Layer 8 of a small transformer language model trained on English Wikipedia (11 layers, counted from 0, width 128).
A neuron's activation on a vector x is SiLU(gate . x) times (in . x), where the dot is the dot product.

Input weights of the MLP neurons that the questions are about. A number n stands for (n - 128) times 0.0039.
n50 gate: 151, 83, 83, 140, 140, 108, 135, 89, 116, 174, 107, 109, 170, 107, 101, 135, 131, 122, 97, 122, 148, 152, 106, 81, 186, 113, 172, 182, 154, 107, 160, 64, 116, 155, 137, 119, 125, 128, 117, 97, 126, 161, 172, 125, 133, 194, 102, 52, 145, 155, 132, 122, 135, 138, 116, 146, 93, 99, 222, 124, 102, 103, 105, 173, 124, 95, 96, 74, 143, 66, 156, 158, 148, 172, 80, 126, 132, 206, 116, 121, 161, 188, 133, 154, 133, 125, 98, 114, 149, 171, 156, 170, 94, 132, 191, 172, 153, 96, 151, 144, 156, 71, 113, 109, 175, 122, 131, 87, 175, 111, 109, 74, 191, 103, 118, 146, 158, 104, 136, 152, 158, 99, 123, 117, 153, 122, 89, 127
n79 gate: 248, 119, 128, 131, 149, 179, 158, 91, 152, 128, 65, 143, 156, 111, 129, 143, 99, 115, 154, 146, 107, 158, 137, 107, 140, 116, 124, 143, 123, 129, 108, 57, 85, 127, 124, 158, 130, 75, 141, 126, 146, 149, 126, 106, 86, 125, 156, 129, 132, 88, 89, 134, 91, 123, 129, 140, 74, 65, 163, 94, 131, 103, 216, 127, 118, 184, 175, 139, 80, 110, 134, 183, 120, 143, 62, 122, 160, 155, 78, 137, 86, 55, 128, 178, 83, 106, 107, 138, 142, 138, 156, 174, 211, 99, 74, 201, 154, 127, 115, 152, 162, 188, 155, 139, 58, 173, 129, 123, 115, 128, 97, 140, 129, 194, 135, 167, 166, 133, 140, 102, 151, 119, 94, 199, 87, 165, 94, 102
n168 gate: 103, 167, 111, 129, 155, 155, 124, 87, 213, 91, 162, 160, 83, 154, 144, 126, 111, 126, 83, 111, 118, 45, 132, 68, 104, 120, 87, 159, 146, 125, 118, 132, 140, 144, 50, 143, 137, 117, 169, 124, 180, 64, 150, 141, 155, 157, 157, 163, 117, 103, 135, 144, 112, 152, 148, 111, 116, 144, 184, 155, 135, 104, 143, 107, 175, 157, 209, 179, 164, 114, 135, 93, 174, 136, 169, 120, 136, 114, 117, 150, 69, 86, 163, 121, 122, 108, 84, 101, 140, 112, 138, 143, 123, 93, 174, 147, 176, 73, 150, 97, 139, 177, 130, 105, 117, 152, 128, 108, 173, 98, 126, 122, 134, 116, 104, 119, 146, 90, 186, 127, 162, 134, 80, 128, 117, 143, 132, 89
n202 gate: 161, 120, 170, 159, 125, 100, 135, 102, 199, 89, 83, 141, 86, 110, 141, 159, 130, 134, 133, 170, 129, 171, 94, 105, 91, 143, 147, 164, 109, 90, 144, 117, 179, 127, 143, 118, 155, 173, 94, 143, 159, 118, 107, 84, 113, 126, 174, 99, 90, 140, 132, 110, 138, 134, 143, 92, 97, 122, 150, 136, 131, 162, 103, 85, 171, 106, 194, 136, 187, 133, 147, 134, 90, 145, 143, 105, 131, 149, 134, 112, 169, 179, 112, 152, 102, 223, 152, 150, 154, 139, 116, 74, 84, 123, 90, 124, 131, 160, 88, 174, 145, 116, 145, 138, 114, 127, 99, 112, 143, 104, 162, 148, 121, 168, 132, 192, 104, 121, 112, 111, 122, 162, 91, 136, 137, 117, 163, 119
n207 gate: 116, 133, 152, 129, 140, 135, 115, 107, 126, 110, 73, 125, 182, 186, 123, 104, 119, 107, 160, 149, 130, 174, 113, 113, 123, 146, 159, 152, 137, 102, 186, 95, 165, 91, 197, 106, 166, 109, 139, 152, 138, 159, 121, 152, 133, 111, 97, 145, 153, 165, 183, 140, 90, 195, 135, 119, 101, 105, 115, 151, 117, 141, 118, 131, 105, 161, 131, 114, 133, 117, 141, 172, 102, 83, 99, 139, 177, 71, 183, 114, 117, 144, 97, 115, 134, 71, 163, 148, 157, 152, 141, 112, 154, 131, 73, 180, 103, 140, 112, 152, 147, 159, 76, 108, 131, 114, 148, 148, 174, 129, 113, 108, 185, 186, 174, 198, 134, 121, 81, 170, 137, 101, 172, 130, 155, 124, 146, 151
n210 gate: 154, 115, 111, 121, 121, 116, 151, 108, 101, 137, 134, 139, 138, 187, 103, 93, 128, 91, 120, 140, 135, 157, 158, 119, 94, 124, 128, 182, 159, 132, 120, 85, 119, 142, 135, 155, 133, 61, 130, 183, 89, 122, 104, 92, 152, 105, 132, 115, 117, 100, 147, 141, 165, 112, 102, 72, 135, 87, 150, 132, 109, 130, 80, 158, 136, 163, 146, 102, 137, 151, 144, 163, 150, 99, 169, 143, 158, 119, 109, 113, 99, 131, 136, 85, 97, 95, 54, 135, 112, 112, 126, 110, 205, 134, 138, 152, 96, 108, 121, 130, 128, 159, 150, 146, 176, 166, 175, 209, 102, 123, 67, 117, 160, 121, 166, 111, 132, 111, 106, 138, 158, 98, 127, 103, 211, 166, 167, 124
n254 gate: 98, 101, 121, 114, 164, 91, 101, 94, 185, 146, 104, 166, 118, 127, 170, 140, 59, 140, 137, 134, 135, 115, 151, 130, 171, 153, 153, 144, 60, 169, 165, 133, 162, 123, 133, 137, 117, 100, 169, 160, 81, 150, 180, 180, 166, 124, 156, 74, 159, 189, 138, 113, 121, 132, 115, 100, 132, 108, 164, 88, 101, 113, 112, 149, 114, 178, 153, 110, 119, 89, 118, 188, 124, 85, 129, 159, 101, 152, 79, 173, 140, 109, 150, 139, 139, 155, 94, 191, 154, 131, 164, 188, 112, 177, 195, 136, 75, 124, 137, 185, 148, 113, 106, 141, 138, 138, 162, 127, 128, 151, 128, 136, 122, 157, 154, 125, 64, 165, 109, 140, 113, 152, 126, 61, 126, 123, 88, 176
n281 gate: 169, 130, 139, 122, 129, 122, 106, 154, 184, 127, 84, 97, 98, 146, 108, 89, 156, 153, 141, 128, 68, 145, 135, 97, 117, 142, 154, 174, 158, 164, 113, 97, 151, 127, 146, 199, 153, 104, 129, 150, 155, 116, 97, 81, 120, 124, 157, 122, 157, 140, 120, 126, 143, 105, 106, 31, 98, 100, 122, 112, 169, 41, 73, 135, 173, 135, 151, 112, 117, 167, 84, 151, 163, 146, 120, 150, 170, 116, 124, 114, 141, 145, 135, 176, 99, 115, 128, 114, 109, 147, 176, 111, 172, 134, 132, 94, 113, 76, 119, 142, 139, 155, 163, 166, 136, 156, 113, 126, 121, 135, 115, 136, 139, 72, 174, 169, 163, 132, 94, 98, 142, 123, 121, 126, 117, 106, 81, 106
n50 in: 110, 127, 60, 98, 96, 86, 91, 85, 118, 152, 175, 115, 78, 120, 131, 180, 90, 134, 129, 81, 137, 95, 136, 144, 118, 142, 45, 129, 155, 103, 126, 195, 123, 68, 164, 110, 136, 101, 112, 94, 111, 96, 112, 142, 95, 112, 153, 119, 161, 93, 143, 129, 134, 132, 96, 188, 106, 109, 166, 144, 156, 100, 159, 137, 164, 141, 103, 163, 186, 149, 111, 95, 150, 154, 87, 126, 143, 145, 85, 120, 92, 79, 132, 139, 80, 85, 94, 43, 122, 175, 187, 116, 101, 103, 165, 125, 127, 135, 106, 160, 127, 155, 109, 135, 179, 97, 100, 110, 191, 131, 109, 116, 101, 138, 128, 158, 149, 130, 132, 104, 88, 157, 167, 177, 144, 103, 91, 56
n79 in: 157, 133, 112, 78, 145, 123, 156, 118, 171, 130, 141, 112, 158, 121, 145, 137, 99, 191, 71, 166, 158, 92, 152, 90, 125, 136, 171, 160, 124, 137, 134, 71, 102, 113, 94, 91, 133, 176, 143, 153, 141, 71, 115, 150, 167, 188, 163, 174, 151, 117, 161, 176, 125, 108, 117, 110, 105, 132, 169, 135, 169, 151, 106, 71, 121, 114, 111, 156, 75, 112, 118, 101, 133, 131, 109, 113, 113, 108, 71, 131, 107, 72, 87, 148, 149, 122, 103, 134, 116, 89, 147, 121, 131, 135, 127, 129, 164, 89, 121, 134, 132, 185, 164, 229, 93, 157, 153, 143, 104, 134, 153, 120, 149, 134, 168, 108, 140, 153, 61, 114, 129, 131, 126, 172, 90, 136, 60, 130
n168 in: 111, 139, 155, 175, 128, 166, 161, 112, 125, 125, 66, 138, 93, 97, 142, 96, 168, 114, 133, 165, 152, 86, 143, 138, 110, 164, 128, 106, 103, 155, 147, 137, 118, 145, 133, 128, 113, 125, 118, 132, 116, 146, 109, 95, 97, 136, 81, 140, 148, 137, 138, 149, 92, 171, 141, 115, 93, 116, 95, 124, 72, 176, 114, 177, 128, 81, 146, 106, 190, 53, 92, 133, 113, 125, 102, 139, 69, 80, 109, 111, 179, 122, 167, 115, 125, 157, 112, 140, 86, 160, 160, 155, 139, 124, 109, 139, 108, 116, 107, 160, 109, 100, 124, 90, 144, 133, 116, 179, 132, 92, 105, 88, 122, 70, 178, 116, 137, 151, 128, 225, 117, 159, 156, 106, 102, 85, 79, 138
n202 in: 132, 142, 154, 84, 96, 53, 124, 198, 117, 113, 141, 115, 125, 172, 114, 118, 98, 134, 110, 99, 118, 108, 106, 114, 141, 151, 150, 139, 138, 129, 100, 111, 86, 131, 154, 86, 211, 185, 81, 204, 134, 119, 100, 109, 117, 112, 112, 145, 135, 122, 49, 123, 116, 134, 126, 123, 166, 151, 93, 136, 146, 118, 145, 149, 148, 118, 157, 98, 87, 118, 128, 120, 194, 97, 158, 122, 83, 127, 94, 126, 133, 113, 137, 117, 103, 158, 84, 61, 119, 113, 100, 90, 79, 126, 135, 122, 143, 116, 108, 116, 134, 130, 85, 125, 93, 185, 112, 106, 159, 109, 108, 124, 181, 152, 202, 155, 156, 91, 164, 169, 95, 175, 78, 112, 132, 161, 112, 106
n207 in: 87, 145, 137, 93, 169, 118, 144, 89, 170, 98, 111, 145, 107, 143, 114, 148, 118, 80, 130, 129, 109, 108, 156, 81, 94, 147, 85, 152, 157, 72, 117, 151, 113, 108, 136, 158, 119, 102, 143, 129, 173, 133, 92, 125, 126, 97, 164, 84, 137, 127, 152, 155, 100, 107, 142, 107, 127, 130, 147, 149, 91, 110, 114, 137, 119, 158, 140, 122, 165, 120, 123, 96, 123, 119, 124, 98, 179, 85, 156, 144, 171, 166, 181, 169, 96, 66, 116, 148, 134, 116, 151, 148, 111, 105, 130, 188, 61, 170, 130, 150, 128, 164, 154, 125, 167, 78, 125, 118, 102, 164, 142, 165, 188, 143, 164, 135, 114, 81, 152, 116, 136, 109, 144, 124, 163, 145, 118, 141
n210 in: 169, 140, 115, 120, 59, 152, 135, 112, 157, 169, 117, 146, 114, 138, 180, 108, 146, 85, 125, 82, 188, 167, 126, 79, 127, 166, 193, 163, 90, 162, 112, 106, 110, 157, 96, 149, 142, 141, 129, 127, 141, 63, 102, 83, 177, 141, 120, 82, 146, 74, 139, 148, 126, 134, 97, 103, 109, 158, 125, 117, 125, 145, 100, 55, 132, 148, 118, 150, 104, 83, 144, 98, 115, 138, 130, 203, 151, 117, 150, 155, 95, 139, 129, 122, 119, 122, 101, 153, 99, 139, 92, 171, 142, 113, 94, 105, 142, 138, 91, 127, 111, 161, 120, 140, 52, 134, 93, 120, 154, 125, 123, 174, 137, 119, 111, 100, 125, 138, 110, 94, 174, 102, 123, 118, 82, 164, 100, 137
n254 in: 147, 95, 138, 84, 142, 149, 150, 194, 97, 159, 147, 151, 159, 164, 168, 179, 141, 96, 100, 200, 152, 136, 150, 140, 164, 160, 108, 110, 131, 112, 85, 103, 106, 110, 83, 168, 127, 111, 105, 147, 145, 176, 160, 205, 83, 166, 172, 151, 127, 142, 114, 100, 121, 110, 117, 152, 187, 139, 147, 126, 119, 85, 130, 122, 135, 131, 80, 150, 126, 157, 188, 161, 130, 122, 136, 132, 91, 160, 124, 154, 130, 78, 132, 133, 118, 70, 106, 127, 129, 131, 122, 152, 102, 136, 166, 86, 117, 140, 150, 124, 132, 161, 124, 102, 150, 129, 149, 152, 145, 133, 226, 136, 152, 169, 168, 173, 155, 110, 130, 76, 118, 101, 139, 123, 127, 115, 90, 115
n281 in: 196, 103, 144, 134, 101, 122, 188, 95, 88, 114, 145, 98, 84, 175, 144, 125, 138, 119, 58, 96, 149, 130, 112, 106, 174, 93, 119, 116, 94, 163, 79, 115, 137, 146, 74, 131, 122, 119, 143, 140, 101, 172, 146, 101, 60, 148, 140, 162, 149, 130, 135, 124, 173, 104, 117, 160, 112, 107, 115, 161, 122, 174, 138, 66, 150, 154, 116, 181, 94, 113, 136, 97, 143, 98, 165, 105, 161, 116, 119, 145, 110, 125, 163, 134, 96, 128, 140, 97, 120, 127, 163, 131, 109, 156, 118, 124, 104, 123, 95, 132, 117, 148, 135, 137, 139, 109, 136, 188, 104, 156, 122, 126, 186, 102, 130, 159, 120, 74, 141, 84, 123, 139, 139, 128, 161, 131, 99, 128

Each question shows a token from some text and the vector x that enters the MLP there. A number n stands for (n - 128) times 0.076.

"ing": 127, 146, 139, 128, 128, 133, 130, 127, 132, 126, 138, 113, 112, 124, 133, 126, 133, 129, 134, 132, 118, 116, 142, 117, 128, 115, 135, 108, 135, 127, 119, 126, 136, 126, 123, 136, 120, 127, 104, 124, 145, 126, 121, 122, 121, 123, 137, 128, 131, 126, 143, 124, 146, 138, 134, 118, 123, 132, 115, 110, 128, 147, 130, 127, 107, 128, 115, 126, 133, 126, 131, 138, 113, 137, 130, 135, 122, 123, 125, 88, 126, 135, 131, 137, 122, 124, 117, 133, 125, 107, 109, 131, 128, 115, 129, 116, 119, 129, 132, 129, 31, 127, 123, 139, 135, 135, 126, 131, 117, 156, 134, 130, 124, 110, 129, 141, 127, 131, 135, 142, 139, 132, 118, 109, 117, 129, 134, 116
The most active neuron and its activation: n50, at about 0.26

" Ma": 127, 124, 116, 126, 129, 117, 137, 115, 113, 143, 115, 116, 131, 118, 136, 133, 138, 121, 140, 130, 138, 126, 125, 152, 108, 119, 131, 114, 130, 129, 127, 129, 133, 138, 138, 127, 136, 146, 109, 145, 133, 140, 126, 127, 136, 111, 134, 132, 122, 127, 123, 119, 130, 89, 131, 135, 134, 124, 139, 102, 118, 128, 134, 127, 128, 134, 131, 124, 134, 131, 125, 145, 129, 123, 117, 133, 128, 129, 124, 125, 142, 135, 132, 116, 133, 139, 139, 124, 126, 142, 126, 141, 133, 124, 135, 124, 146, 142, 126, 120, 31, 109, 110, 125, 126, 134, 136, 129, 127, 102, 129, 137, 134, 111, 121, 132, 131, 116, 122, 138, 129, 122, 120, 117, 128, 118, 123, 130
Which two neurons fire most, strongest first? n79, n207

" 14": 144, 126, 125, 115, 108, 116, 122, 118, 123, 133, 121, 108, 123, 126, 135, 120, 118, 139, 132, 134, 135, 125, 138, 131, 123, 117, 129, 131, 148, 133, 141, 140, 121, 123, 118, 130, 115, 141, 105, 128, 132, 129, 124, 123, 133, 124, 130, 126, 137, 145, 130, 132, 121, 211, 109, 116, 112, 127, 127, 137, 113, 128, 129, 122, 135, 124, 129, 131, 121, 133, 115, 135, 130, 131, 133, 137, 138, 129, 130, 117, 154, 138, 138, 124, 116, 128, 133, 124, 119, 130, 117, 142, 134, 130, 142, 130, 147, 123, 124, 116, 66, 114, 120, 118, 125, 127, 116, 147, 127, 121, 118, 136, 120, 137, 116, 136, 139, 122, 140, 127, 117, 132, 151, 131, 119, 131, 114, 125
Which two neurons fire most, strongest first? n50, n254

"ed": 121, 122, 134, 136, 139, 120, 132, 117, 126, 140, 131, 117, 108, 118, 133, 130, 128, 109, 114, 129, 150, 117, 132, 111, 129, 127, 135, 132, 131, 127, 119, 117, 118, 119, 114, 122, 133, 136, 125, 127, 137, 123, 124, 114, 111, 145, 140, 134, 150, 125, 123, 110, 130, 134, 124, 131, 108, 134, 127, 124, 126, 118, 114, 138, 134, 130, 115, 115, 133, 124, 110, 128, 124, 136, 107, 141, 117, 126, 123, 101, 115, 131, 109, 139, 125, 103, 131, 127, 137, 130, 132, 125, 123, 122, 134, 109, 94, 120, 126, 144, 63, 132, 124, 124, 139, 118, 107, 118, 132, 174, 150, 150, 120, 128, 134, 117, 119, 138, 122, 125, 107, 138, 144, 134, 127, 132, 105, 121
The three highest activations, in order: n281, n50, n254

".": 129, 120, 124, 132, 143, 141, 137, 130, 137, 125, 125, 130, 128, 144, 119, 122, 133, 119, 118, 146, 137, 118, 140, 114, 138, 115, 133, 117, 116, 117, 126, 121, 114, 139, 144, 145, 136, 126, 134, 134, 137, 124, 118, 135, 132, 119, 123, 121, 129, 161, 137, 112, 139, 137, 128, 119, 136, 149, 130, 121, 135, 121, 119, 126, 133, 126, 117, 128, 126, 135, 105, 126, 134, 126, 136, 134, 120, 123, 133, 151, 132, 128, 128, 126, 110, 126, 139, 125, 119, 124, 111, 119, 129, 139, 139, 122, 99, 131, 118, 140, 43, 129, 121, 151, 109, 136, 138, 137, 127, 145, 123, 151, 146, 134, 135, 131, 119, 110, 124, 116, 148, 110, 145, 127, 119, 131, 144, 122
The most active neuron and its activation: n210, at about 2.2

" to": 127, 142, 128, 136, 124, 114, 112, 114, 126, 134, 126, 136, 131, 123, 125, 142, 147, 126, 139, 115, 127, 112, 114, 124, 161, 123, 120, 134, 132, 128, 128, 120, 113, 131, 151, 134, 143, 142, 111, 121, 126, 111, 136, 105, 129, 131, 121, 136, 135, 143, 145, 109, 128, 122, 137, 111, 139, 134, 135, 121, 133, 108, 125, 112, 129, 122, 120, 108, 135, 135, 110, 125, 139, 144, 107, 134, 137, 113, 117, 95, 134, 127, 117, 143, 120, 116, 135, 127, 117, 123, 147, 128, 106, 131, 125, 106, 118, 119, 129, 143, 83, 107, 121, 120, 139, 132, 130, 110, 130, 177, 144, 134, 121, 131, 132, 103, 134, 126, 139, 135, 115, 133, 139, 125, 125, 109, 113, 115
The neuron with the highest activation: n50

"s": 126, 122, 123, 136, 126, 134, 135, 144, 135, 122, 130, 129, 125, 142, 124, 128, 134, 130, 121, 144, 126, 112, 152, 145, 119, 142, 117, 135, 113, 140, 130, 110, 126, 111, 108, 135, 129, 121, 105, 142, 138, 138, 124, 111, 142, 94, 109, 119, 123, 106, 119, 152, 137, 96, 129, 134, 141, 112, 134, 126, 141, 135, 135, 128, 126, 127, 125, 126, 128, 119, 129, 117, 125, 132, 117, 125, 135, 148, 115, 106, 128, 133, 125, 137, 101, 117, 123, 152, 142, 123, 104, 121, 128, 134, 127, 135, 123, 120, 130, 124, 63, 125, 133, 128, 125, 145, 109, 130, 134, 115, 134, 124, 118, 111, 124, 146, 135, 110, 129, 114, 132, 126, 101, 120, 134, 106, 135, 132
The three highest activations, in order: n210, n202, n50

" in": 144, 121, 126, 129, 124, 126, 128, 136, 124, 131, 116, 134, 133, 131, 127, 126, 134, 124, 117, 113, 141, 130, 132, 113, 122, 133, 126, 133, 125, 127, 128, 114, 131, 130, 127, 132, 111, 118, 132, 133, 133, 133, 129, 132, 129, 135, 134, 120, 123, 121, 130, 132, 131, 131, 131, 135, 131, 126, 140, 132, 137, 116, 132, 140, 129, 122, 125, 122, 138, 135, 110, 125, 130, 139, 106, 128, 128, 124, 122, 93, 133, 123, 137, 126, 121, 123, 121, 130, 136, 89, 132, 128, 120, 151, 114, 124, 121, 124, 127, 119, 32, 123, 121, 111, 120, 123, 124, 124, 121, 182, 130, 118, 134, 129, 117, 129, 116, 126, 136, 130, 121, 125, 111, 116, 126, 130, 127, 140
The three highest activations, in order: n202, n210, n79

" for": 130, 133, 138, 127, 134, 126, 136, 138, 133, 133, 126, 131, 124, 135, 132, 121, 136, 127, 120, 111, 127, 118, 127, 115, 132, 127, 137, 132, 129, 126, 123, 108, 127, 133, 136, 147, 123, 128, 117, 148, 120, 135, 146, 133, 123, 136, 127, 149, 128, 139, 131, 132, 130, 127, 141, 129, 122, 124, 138, 112, 116, 132, 136, 129, 142, 136, 102, 116, 132, 137, 112, 142, 131, 137, 104, 126, 135, 136, 111, 111, 134, 132, 122, 124, 131, 130, 128, 134, 138, 133, 116, 137, 127, 141, 132, 115, 123, 128, 126, 131, 37, 119, 121, 104, 137, 126, 108, 131, 138, 183, 138, 134, 134, 130, 133, 117, 130, 120, 124, 126, 129, 133, 143, 131, 129, 126, 109, 123
The neuron with the highest activation: n254

" ": 132, 143, 127, 123, 142, 135, 116, 130, 132, 133, 118, 136, 128, 129, 120, 130, 142, 128, 126, 133, 118, 137, 123, 114, 130, 138, 129, 127, 134, 130, 131, 126, 131, 124, 140, 126, 131, 125, 96, 136, 123, 129, 128, 137, 124, 119, 121, 125, 131, 113, 123, 133, 119, 146, 130, 123, 133, 129, 110, 130, 130, 127, 136, 130, 129, 121, 116, 124, 127, 128, 123, 132, 127, 145, 131, 133, 135, 130, 125, 118, 128, 124, 124, 125, 125, 120, 121, 133, 228, 144, 129, 120, 131, 122, 129, 131, 133, 136, 135, 135, 54, 121, 118, 133, 126, 118, 133, 123, 130, 126, 125, 135, 134, 135, 130, 128, 123, 132, 132, 129, 126, 130, 142, 123, 134, 131, 128, 136
The neuron with the highest activation: n207

"un": 121, 121, 124, 114, 126, 137, 124, 144, 137, 133, 139, 121, 104, 143, 132, 125, 124, 120, 125, 133, 120, 126, 138, 146, 114, 138, 117, 132, 128, 119, 131, 129, 111, 121, 121, 134, 122, 115, 110, 145, 140, 151, 128, 124, 125, 128, 138, 136, 119, 127, 137, 144, 124, 103, 123, 135, 129, 126, 139, 109, 142, 123, 143, 121, 135, 116, 117, 124, 109, 125, 133, 122, 131, 141, 118, 125, 111, 127, 120, 120, 133, 120, 116, 138, 112, 109, 121, 118, 134, 131, 128, 127, 139, 150, 126, 117, 128, 122, 124, 118, 38, 132, 116, 126, 139, 118, 131, 139, 136, 138, 146, 126, 116, 141, 129, 151, 125, 116, 119, 111, 134, 120, 121, 151, 116, 140, 126, 121
The neuron with the highest activation: n79

" professional": 134, 133, 133, 110, 129, 130, 128, 112, 129, 128, 149, 131, 138, 123, 130, 122, 128, 124, 111, 132, 113, 114, 125, 123, 146, 129, 125, 125, 131, 118, 132, 136, 140, 127, 113, 138, 134, 119, 125, 131, 117, 125, 139, 123, 127, 124, 127, 135, 132, 114, 111, 135, 134, 131, 130, 126, 128, 134, 108, 108, 136, 131, 141, 120, 144, 113, 124, 147, 107, 126, 101, 137, 128, 124, 130, 138, 127, 127, 129, 113, 134, 145, 137, 149, 110, 123, 121, 148, 132, 99, 116, 128, 120, 125, 131, 139, 131, 127, 136, 122, 36, 131, 131, 120, 136, 135, 130, 133, 112, 161, 140, 143, 131, 118, 125, 136, 127, 136, 121, 137, 118, 124, 135, 109, 123, 134, 132, 122
The neuron with the highest activation: n50

"in": 135, 125, 126, 151, 133, 150, 138, 135, 137, 135, 116, 132, 117, 115, 126, 115, 125, 123, 133, 139, 125, 106, 124, 149, 125, 115, 136, 131, 127, 136, 124, 120, 127, 134, 123, 117, 116, 120, 135, 121, 133, 125, 115, 128, 136, 124, 128, 139, 131, 139, 134, 132, 132, 116, 132, 135, 120, 123, 127, 117, 128, 124, 133, 117, 115, 123, 133, 131, 119, 131, 124, 121, 135, 128, 141, 133, 126, 127, 131, 126, 125, 117, 115, 125, 117, 124, 130, 112, 136, 104, 120, 135, 122, 149, 137, 140, 126, 140, 126, 128, 20, 127, 114, 120, 117, 145, 130, 128, 125, 141, 120, 132, 137, 107, 125, 129, 135, 133, 121, 141, 138, 110, 129, 137, 125, 120, 129, 128
The neuron with the highest activation: n50

"ic": 134, 118, 134, 127, 130, 121, 119, 132, 128, 118, 115, 134, 122, 124, 136, 118, 115, 136, 125, 134, 112, 128, 144, 102, 122, 129, 134, 114, 123, 116, 126, 119, 137, 131, 140, 122, 123, 121, 148, 120, 144, 130, 126, 110, 144, 119, 132, 115, 134, 138, 146, 152, 146, 113, 133, 134, 120, 124, 124, 121, 141, 124, 130, 118, 116, 120, 126, 146, 121, 116, 126, 123, 115, 117, 137, 132, 126, 104, 134, 122, 122, 133, 123, 125, 109, 114, 144, 124, 132, 94, 126, 132, 111, 131, 118, 115, 124, 129, 143, 99, 39, 126, 111, 115, 134, 135, 122, 127, 124, 129, 146, 128, 133, 115, 127, 129, 127, 119, 115, 137, 137, 130, 132, 126, 118, 114, 129, 134
The three highest activations, in order: n207, n50, n254

"son": 145, 126, 126, 139, 135, 134, 152, 125, 127, 127, 131, 128, 121, 130, 135, 128, 123, 131, 117, 140, 131, 138, 120, 148, 134, 125, 128, 120, 131, 128, 131, 130, 116, 140, 134, 119, 138, 126, 134, 131, 121, 124, 115, 124, 122, 122, 125, 142, 119, 134, 142, 127, 137, 133, 137, 116, 130, 140, 121, 118, 119, 124, 124, 135, 118, 124, 130, 141, 131, 127, 123, 114, 125, 133, 139, 127, 119, 120, 139, 127, 118, 126, 119, 117, 115, 131, 131, 135, 145, 102, 120, 123, 135, 150, 131, 129, 130, 133, 128, 148, 19, 123, 116, 134, 113, 140, 135, 132, 130, 128, 125, 123, 148, 108, 123, 127, 126, 119, 122, 140, 138, 144, 138, 143, 126, 133, 131, 137
The neuron with the highest activation: n50

"n": 133, 120, 150, 141, 145, 124, 135, 118, 120, 155, 123, 118, 119, 116, 138, 134, 118, 134, 102, 136, 130, 126, 125, 143, 120, 134, 156, 126, 136, 128, 121, 115, 121, 142, 131, 114, 135, 129, 118, 123, 147, 127, 117, 124, 100, 113, 120, 136, 124, 123, 122, 130, 134, 117, 141, 131, 130, 136, 123, 98, 124, 137, 121, 111, 135, 133, 138, 130, 112, 135, 126, 129, 111, 116, 151, 130, 121, 113, 123, 127, 131, 123, 139, 129, 134, 132, 139, 124, 123, 124, 139, 105, 122, 128, 142, 135, 125, 135, 124, 143, 44, 117, 144, 123, 118, 141, 121, 125, 118, 115, 119, 135, 129, 122, 113, 125, 114, 128, 138, 120, 141, 137, 135, 149, 126, 143, 122, 122
Which two neurons fire most, strongest first? n202, n50

" and": 128, 118, 136, 141, 127, 136, 142, 126, 125, 133, 128, 119, 124, 136, 139, 119, 131, 117, 135, 127, 130, 118, 125, 115, 139, 111, 133, 126, 125, 124, 131, 129, 117, 132, 121, 104, 153, 127, 116, 129, 125, 125, 112, 123, 140, 124, 126, 113, 132, 141, 120, 126, 126, 125, 119, 135, 143, 136, 141, 126, 135, 123, 124, 115, 131, 118, 102, 110, 137, 132, 141, 137, 120, 123, 129, 120, 142, 114, 140, 132, 132, 127, 121, 117, 140, 119, 128, 114, 124, 126, 130, 113, 130, 143, 128, 123, 124, 131, 120, 144, 58, 127, 123, 134, 122, 131, 123, 117, 146, 202, 129, 126, 125, 140, 122, 139, 124, 97, 140, 128, 123, 114, 142, 144, 130, 127, 114, 129
The three highest activations, in order: n207, n168, n50

"S": 131, 134, 129, 110, 146, 112, 121, 134, 135, 130, 120, 121, 134, 124, 136, 133, 127, 114, 120, 129, 131, 135, 131, 125, 123, 129, 118, 120, 120, 128, 139, 146, 118, 120, 114, 126, 121, 129, 129, 119, 136, 134, 130, 125, 131, 115, 123, 129, 131, 130, 120, 116, 110, 116, 138, 110, 136, 127, 135, 104, 132, 130, 132, 139, 122, 116, 129, 122, 125, 132, 124, 127, 137, 133, 138, 133, 131, 131, 122, 130, 128, 128, 130, 122, 121, 135, 122, 127, 142, 137, 130, 122, 126, 122, 128, 122, 129, 124, 143, 125, 20, 138, 126, 132, 132, 134, 110, 123, 136, 107, 127, 122, 106, 131, 99, 112, 114, 108, 132, 124, 136, 129, 118, 128, 122, 113, 116, 141
The three highest activations, in order: n281, n79, n168

" Th": 134, 122, 135, 116, 118, 123, 105, 145, 137, 125, 125, 124, 99, 121, 122, 122, 129, 129, 124, 131, 133, 127, 143, 128, 147, 126, 129, 138, 132, 133, 126, 122, 150, 143, 123, 143, 118, 116, 130, 122, 115, 135, 123, 130, 133, 132, 124, 136, 126, 124, 117, 123, 97, 107, 122, 125, 133, 132, 136, 117, 131, 124, 148, 120, 145, 132, 118, 131, 128, 122, 146, 130, 128, 127, 116, 125, 136, 121, 141, 113, 123, 127, 112, 128, 130, 134, 122, 119, 121, 138, 128, 128, 123, 122, 116, 131, 127, 146, 137, 131, 30, 117, 131, 142, 133, 133, 119, 108, 126, 100, 121, 117, 113, 132, 116, 126, 139, 125, 127, 133, 118, 137, 134, 134, 127, 117, 134, 125
The neuron with the highest activation: n207

"el": 120, 126, 117, 125, 127, 129, 115, 138, 131, 133, 135, 127, 131, 123, 129, 146, 115, 122, 130, 159, 120, 117, 135, 141, 101, 137, 140, 106, 143, 136, 125, 151, 136, 128, 140, 148, 114, 116, 134, 126, 142, 120, 116, 145, 146, 125, 152, 120, 84, 124, 117, 116, 122, 104, 100, 138, 117, 127, 118, 119, 133, 126, 121, 126, 127, 138, 136, 127, 133, 129, 120, 125, 128, 109, 110, 129, 121, 127, 138, 124, 116, 132, 128, 139, 124, 116, 119, 137, 134, 137, 135, 145, 118, 134, 156, 120, 123, 149, 117, 125, 70, 104, 125, 137, 107, 143, 118, 140, 127, 140, 120, 125, 118, 129, 134, 103, 115, 134, 138, 128, 132, 114, 117, 113, 128, 118, 116, 134
The most active neuron and its activation: n254, at about 1.9

"\"": 127, 138, 138, 130, 131, 122, 134, 153, 136, 124, 130, 120, 125, 110, 106, 123, 153, 123, 131, 154, 122, 136, 122, 123, 118, 137, 128, 111, 142, 149, 155, 143, 132, 133, 148, 135, 106, 114, 127, 120, 120, 125, 146, 111, 137, 133, 115, 107, 128, 123, 130, 128, 122, 143, 131, 114, 134, 132, 139, 130, 114, 138, 121, 131, 119, 111, 120, 117, 136, 112, 123, 133, 135, 132, 123, 111, 125, 111, 115, 109, 142, 131, 144, 111, 119, 133, 118, 125, 147, 117, 119, 137, 139, 142, 131, 121, 142, 135, 141, 144, 62, 125, 136, 123, 137, 123, 121, 104, 122, 148, 124, 152, 136, 119, 131, 122, 109, 121, 122, 127, 133, 152, 113, 129, 139, 118, 135, 139
The neuron with the highest activation: n79